Layer 7 of a small transformer language model trained on English Wikipedia (10 layers, counted from 0, width 64). Numbers have three digits each and are written without spaces.
In attention head 0, each number of a token's query is one row of weights dot the token's vector x plus its bias. The head spreads its attention over the tokens so far by the softmax of query dot key.

Query weights of the head. A number n stands for (n - 500) times 0.0019.
q0 (bias -0.013): 550593407555483631475446366275567538468579555259410373605542447618430633376416475508657465473584224340598474529405482587431490670444723437421451580481563661485393480476677373528366724761641555
q1 (bias 0.141): 302497344377409573688529642437752525549333478442536500524558739662530528387302716432365456511571604571364762417553528428416447281302383463577350464590536532509450464465396553334559438316815575
q2 (bias -0.010): 175517418517571523494462469423675461494514360621684669439558571608657468716458435576972520526484444603390496319333502481526506542270671379550604447439465583504525475325537570487523602447109439
q3 (bias 0.035): 325520476354695509587375575339770591488543600456417715642493643445423572198643460388672539501515630678532339564633526640616442503446428583267502440383555452589608522403496656602536473565416437
q4 (bias 0.032): 726777543473598281404410550758497539345350287491653622892546577731530666457497462446439504631387548475453433510751528518409452383473564441548319457454620424595483288453518451812111428509423532
q5 (bias -0.020): 843357616531462400277544343357259501587246503461612570543693712342613569281524535257501579278683688472455218515635439326573600478464420625502394545475607524432645542487493596679456501599418551
q6 (bias -0.124): 501400572600560571471502383382466435322635394238512378498378434564405570500730495572558672395581482489478763614613580634408543564497376624355524373567652522555480337361486553631349813306189570
q7 (bias 0.012): 416599516271324682438508563501437552449725434545593562647728490332453553605464460736541539686446481267448570455608600406381495610362501488403442767640386330573320498403470522628728498664526402
q8 (bias 0.031): 630490713548530597435673473274482571445729579753541699403670555368455562559465431574653541658286646540362332208590481566541347484435366468396273641595268566324367414351526609604676579406319504
q9 (bias 0.135): 588346573408384323607493743432349471493656651608639572346695412508552346586271644617643379480652617635346497564227620332479274500500536621435442450383484401453290498538557385740677495457350714
q10 (bias 0.095): 489515650448261565450533486558458553567611492509667556642285278312435412561616490561537213525437629357355337427727494481656670412519449499585462667351269595362528494325528393306597678471428644
q11 (bias -0.070): 365464344580364476572543625416489241527510431748524664556667343306601631392667511424529571585576343338520430569407427224279592637539558415519455708564406415633526590538768513421730578401419292
q12 (bias 0.164): 621495446369551528520483440728606322595671593424630467476498731456388446468360456525477417409414447582653490652277398669553458332460484603648519544603538414524423359399448448476595562492810594
q13 (bias 0.118): 444619577630545330519385429474455698387393527671601455463502500549560311618458309429417464521639431570566390562475467628484570368266631317435521420572502587426133473484440506654811457423564564
q14 (bias 0.160): 482684461321222531643582643415637608626476668591476738476494270551321419394553487442496156612413387443394659503446451461622653516471405281466301620601403653581558576575582498239442330332654642
q15 (bias -0.011): 733500421406587397529386592620549679450594613419559672422294368391705473562419202540360534522450746524645525386181492533502519692490595486382495626519552476467487482677706656582384468547328365
q16 (bias -0.037): 465407348507401545527526441596273343575430400358609444319459370569432356511509615513676598447472505332695584523633876462671358514399452485358533377588760453522512437614486423550332584456408534
q17 (bias -0.084): 646462327649581314305464682669519454251896324526473435580364422709510384489717544574495617321448625444499359502322563493645582498534425420380724459514394418464704255645579575387554432560497466
q18 (bias -0.091): 402515662594449477396408577513305538517621426480352469573358324559524765674367521537463518315640345571446503503826513574580491426515419348405572373426371520483561607659452650479251521237535582
q19 (bias 0.005): 598383564426342494693423451500552351535468545500266393346466456533609420501656605613471595524516507504541766522436433669449562709429483366555601499463687357450356637263213546523490539564486528
q20 (bias 0.026): 529516380392330502604538443522486505772675385256702649573447279395396478691311462561422476466502363711665520653417443417608561438282644577370522635423570341641592504465555344498489470384553376
q21 (bias -0.098): 443358377681616643473365656641413495510426426300260580740308219403459468609621459709633540442494587608541593673462404324469511339439527711554364432674264388434546386479525509619514563567482409
q22 (bias -0.048): 602457409469331582504453552358302627542393295539535559696366601323475611464442343326704638480391376613394683427697548587604659548465577549564468458544325503385551502625503466409545367519547464
q23 (bias -0.129): 247610385660708422410470502599347405552450580284549397492790313635597522504439514408616508344538557332582611549564725495340666559526492492388492459465515911494466201639532506369608433516503388
q24 (bias 0.105): 519526440530577587366602540787504438437483507430551728615584517597580302427274543313608488537359386761565345217547394534506423296509563614452659635500463271439306384646554441441315598528545667
q25 (bias 0.034): 431377450348570541309502363530485248609567451652358570459471584454514449473661588513439510546414595792237313477392603743575528632558563368450229524423598402478404458598534722446580564691597554
q26 (bias 0.088): 530577407367316409432380778715511424544784486431535515560641465267619623539478785420500333429561637539571604547750435255470570483349525440647630558507346504345480619481518591432518367519182497
q27 (bias 0.104): 590412559593595646286302410645441649594456305506424541651533775617669533444406581699582330525465368498238321491480486476536363468486610314448652545489306417545557575459449589577473295502265604
q28 (bias -0.099): 606416587282443343556580662314474367655516566552435642513656572656343499588255638507552679651591305579315604629341628391647650541530631470504499382456458592670508645415455488524383564512517338
q29 (bias -0.051): 240493492548441608427560322579277631463696409617538401449532348808481543420409857367424440639596626511517429395610376628318429411400525646442434499521547551421647748573525507496428421853540389
q30 (bias -0.141): 512594607429668478360406339463387530461558585604534386464385517500445395575416480317593650502426412415538636313488612364718691537699536558540544536439463720514528611309535562390418304582443378
q31 (bias -0.029): 440558495477484478372432524437560467409494445532550410440365581424399756728382317319359499326423546490474681806552687495475447299320526576575734573488677429310599563431726599576470548662495485

Each question shows a short text with each token's key, already scaled and adjusted for position as the last token sees it. A number n stands for (n - 500) times 0.0025.

Then comes the last token's vector x. A number n stands for (n - 500) times 0.0085.

0 "ary": 646301511666573629742369360218225665346413324700716804608389518645524748375405307407423618562486
1 " (": 587227426683563777768454454215267738281421290744659739585395460724612728266452345337415606621499
2 "P": 474288464634441636677415347165242858331360359653619740571465494653566697284441394352463578593480
3 "ri": 404301533763583649622455355199233722293352301747582744488429478615527757284425500286478676701616
4 "n": 485189574629420614605500454188312791259316306735660769533415495617478760342544383280515687693595
5 "ce": 605211459579597651725562444112173772258286247682600741570428368723590736272387306286601674730590
6 "ton": 565213640597546609733503499123119819223352259755627776600365410671723789251419210266588634753552
x: 504612571238495499347463529491576421617484473520446508426554590503460532454537491546455480461572555535456578469514433433458401606499445483478481468959366478503410457417436545503543566588501642
To which token does the last token give the most attention? 2 "P"

0 "ri": 640299512668578629736370354217227666345411319707716806608389524642521756376410315401425614569492
1 "be": 591139410623619670755403419199180728187382205759752882733289440757549840268324256305501693701577
2 "s": 665138556654688642739526478184211734260362232754730798637297515702574744357351258371518690728569
3 " by": 557250554537491613757489470272267704318450251693700770637414415683507729408489348379410664580505
4 " re": 568222466660619692697466439258254758297373230844638776547363482722548759332421387228388656600538
5 "al": 510187406622637665672511516139218751253397247810726788640338532715617719359509251204334791608529
6 " ": 699202500706543619635493403250264785254430307750657713535370532720630792353422321294456593619453
x: 487524465300515490497540499468524480624567500651539526445427482468566540402550505498480383516514557433476514452484522503484595238514540496311473513856533468463397456503475518492458510546537695
Which token does the last token look at most, and with what share of its attention? 3 " by", with about 30%

0 "mo": 644301511664575623740370351214231667346415324700718805613392524649520754375410313401423615565490
1 "re": 675165376704623724735452417228179705216360247764731799662353445693545744299330256245510673643572
2 " (": 574229470661593749722499481247278716303430294789655721575429472666574685316457373356452600621472
3 "N": 465292561650398638615401437242261770351339363691663768593422503646517712295514357410471575601466
4 "or": 514282379678418671681520392150259744260271341750772761605359553674620777287492307242503714717488
5 "th": 606250439717383637671464444201205720291314319628588769672396537666652638281477253234622746718520
6 " W": 562201568555415700594400363247272806350432318694640683526331588691600710346391349339554525668550
x: 544512406314527447463461478440419450647434462502494485483559453526466487435599507419524496559503498524435514443430404499648576466422568472473495539840461520453418583504484404401516513630592721
To which token does the last token give the most attention? 6 " W"

0 ":": 646299520670565627751371363216231665347413321702719805610396517648522750376413312409416612558493
1 " St": 596244508529459667669328348284307742361380327686692683612366513662617789379372319261499557634531
2 "udi": 504312491489531647648362340276151718289434249683673719594413455674582832305393339242567703731655
3 "en": 624171550702557727697438453191130749180395210721654836687363422617551807309389286373542785761563
4 " ": 699176563650559671668484434275265732257440291730614735553357483629555804341347358327498579709435
5 "und": 615241481586498760640460498207331747299367316733668701630240535626658773349393285251414655658505
6 " Be": 545238395558462713588406352349307735351354324700724739592330503732531785288406409305525593663518
x: 484455351307459536523533506494518469695346541508540462465530492518532537422447419491542440427406530465480543428525494463529463472527547457439607512856461478424422535579609492402508481578522704
Which token does the last token look at most, and with what share of its attention? 1 " St", with about 40%

0 " All": 644305512659569622736368355225231664354414331698713798605396519646518746380412316407424610556487
1 " of": 574245508561483598767409383202250712273388275708755714614435514779515737359381287295401698537452
2 " W": 578149539564461701642353333242237768346403277741696684572359626719565761329409311317526541677576
3 "il": 516229513509467770611352408192275732242368288736757713622276566766750824372295376343464604712470
4 "ke": 638159405473454731616435445287237700341393240638656750641348483779623772375345303341550579710553
5 "s": 667187582613562663700500486238247731300388250672685751593334539698646671382368295360551648694600
6 " County": 587238588481473722718474514209262656270430310687666756591362399725644743274346288402482609739540
x: 448626571368495597353522456471605453598453614530495483472506590581470500498445451546531434447491434508496600450456436401595366436554468497448432556797500521465334564546409407427474565565400715
Which token does the last token look at most, and with what share of its attention? 6 " County", with about 30%

0 " (": 641300511670569633742375363213232675346410326707707803602396517647530752370415320405420605563484
1 "in": 597237485731475702756478557242364694287319346711770829659331463635510790324554446355298702605557
2 "cu": 591251370622476651697494463186245733288369277626737759664333479688609841281455374404408654678543
3 "mb": 500254468619532583735449396085162802224334276720629826773373481712719783232418306249570621745568
4 "ent": 529223485546585627740461453184180793209373237670654779659370353746711728315389297220504669688528
5 ")": 576235609638610709701450483240254696299430271689653773567341398685596677361403285481452617661467
6 " |": 606258510614620667773466439234276621337450250671759755611347478660582775379449325419401656643592
x: 463529436388520502441576418541537535505484454515460456500477510556495566480511509483516441417501505472492449510535445504505465453441437562330444460677505509476499522497501569460411553572470836
To which token does the last token give the most attention? 1 "in"

0 "d": 646298515661574625738370355216232669347410325704716806612390528647525748378408313406422615564491
1 ").": 662223496632597640760469427239198726328429273766686775592348565715587740382389293386546617596486
2 " He": 611312525615693662721439435366211586395432270753739768616374570658488689419423348380493501519577
3 " ex": 528244514674735624656429355249210663299487237775561747573432541663521740357553318383439720603488
4 "c": 535276518703728581622472416168209721278391293799494744602401457738553649335446286407449557569515
5 "av": 529220542731671665695478517119210661298345279768626792655365421642581690426434347468399641639592
6 "ated": 536261515521741607733430478196209652294456254697704836694358398690593667492400272471375650605513
x: 573545549237528551408430412651581470473490454471535540473507582557527563490446448527457379568466545620427464540454439601487342535485452547415497496799524477433450596391539505522422506559436672
Which token does the last token look at most, and with what share of its attention? 2 " He", with about 40%

0 " C": 639306510663571620732369349215231675352407329702704799602395525645527746376411317402424602558488
1 "ong": 605251474671542726696376386218207723240377311746684786724389503742670723269445326286571603624557
2 "ress": 600218418592614688639431407247217684327372329655650748670341466620569715324378330467511658703496
3 " for": 548205497487534579769520505266268720330483252706645767611408426668495707387434332358382633576517
4 " the": 612290494607459571732472508246221656369494286660643703557458400667501700326486228299435618594532
5 " 19": 600350554722486604754362469226271607309494363634645740582405447686558793317389276327431578616503
6 "th": 695232413733507621767487528247180668317445329654543710651385532657583698323480144269587675631466
x: 606483483327642463472475514464530498542550625460449555464519456660480391540469586602494294491541650491477543368496460505461427552485364446384519380791494529518522425502423461469536549482495691
To which token does the last token give the most attention? 5 " 19"

0 "ic": 642298513668581628741372355211229670342410323701714805613392519644524748372410310405420616562488
1 " ": 716211529691586630660477382234239762247423311758652712550390508692607811344375327281480583653445
2 "ab": 527258425723589703630501448169222841272414266759564741601253597631522753346410335331478699571520
3 "no": 578258524673622589715556408170243771229393274652681754625369460659485784262414352294610712701606
4 "rm": 653156584647595729770472540173254719204383254737640773726285479577643699267383254309553733728667
5 "al": 559200542564603634704524507184233776199388243668724791651252485657650716315364218283456767677532
6 "ities": 604226494621692652712512508251255710277444283672667760553278419651545682331327198419405683628562
x: 427492531297546520618582430492571517503413509553471497460497524590497540477416464587438467569504520531441603432475524554521419521415417488362449538751454505422349515478440551464458622563462750
Which token does the last token look at most, and with what share of its attention? 6 "ities", with about 40%

0 "row": 646303516663570629736370359221228664349417324702715805610388522644523751378409310408423614563492
1 "th": 682175537679543638777454510212101754221458203727623782718282528752691734299390125253627719690547
2 " p": 544286566646591606645450350193251807321451291674491734573328529675610718345409320356491579613557
3 "la": 514309518655613668607514348110320745267379306569579737623385426697625740282470352319561679673561
4 "t": 659202584644576595776455446142334745224369308612763753717268524773700796302364320207478624662639
5 "form": 575219530528632691746474459207201794196432274753713733623359390675698747291347268310463743707626
6 " (": 539254490664602749709507478266284774302419292754632745543394467697588702300452397375429574605481
x: 448529471400559436406476505524575529592463542578479489431547514591509511383542461452450561590454553506530565454505459522483465288419515442412455478773485481482483480545530525353531487530371769
To which token does the last token give the most attention? 0 "row"

0 "ant": 642301511662577627738371354218227668346409323700715804611393519643524747377412312405424615561487
1 ":": 638222506647503665801426436220247713273425256686778720645437442712551718316420240337423666584514
2 " September": 527271552645464627748329441287297634314466355694639886643375353696528782296413357409435615683558
3 " 13": 614192693646449624784397486226253688219436307708673828673348507755654824261269265360538551765454
4 ",": 583195523669454633767432486286334603308458304613637758673362516762561723310401278420490630663406
5 " 2024": 678216600587451582852471529259302657289461355658610790723389469724665794318439347395471631693617
6 " –": 558259532593455607802482513338312604333567294601698808670437437671566707330377362429404597593505
x: 501519509412553508379429453500432490462529579511477476475521573597389461496550555528487415397413519603482544498463488539493453450577513486390530492684434551449422546491530497410487537444471818
Which token does the last token look at most, and with what share of its attention? 6 " –", with about 40%

0 " general": 642302515667576626742372359217228668345417321699710806606392513644520751378412311410416618559489
1 "ized": 649223513598609637781400429143207755238458250670664830658319398703609765368398194363354752625495
2 " or": 592232518645537611745502483254238706274511248711703772640399476675502731342531283365383735552524
3 " a": 558284539706502602665460424222241697306482281613685732601405469665538771245535227382424663596451
4 "c": 580206420809531617688498404181258793247364277792573786653342543776646681185535266374438571529572
5 "qui": 474287452722548594699506353166182768275393281762649833562425495795687724330478441316450625627541
6 "red": 554238477618567564682469471186237713261430274714663844623402375648600712388470253372405726642499
x: 503507536215576517430417456535541390484504461492579549416468546489535486458504531559409425577526531544510504467600498578444392582509446504460414455837501459489345556435579548519529452581519678
To which token does the last token give the most attention? 2 " or"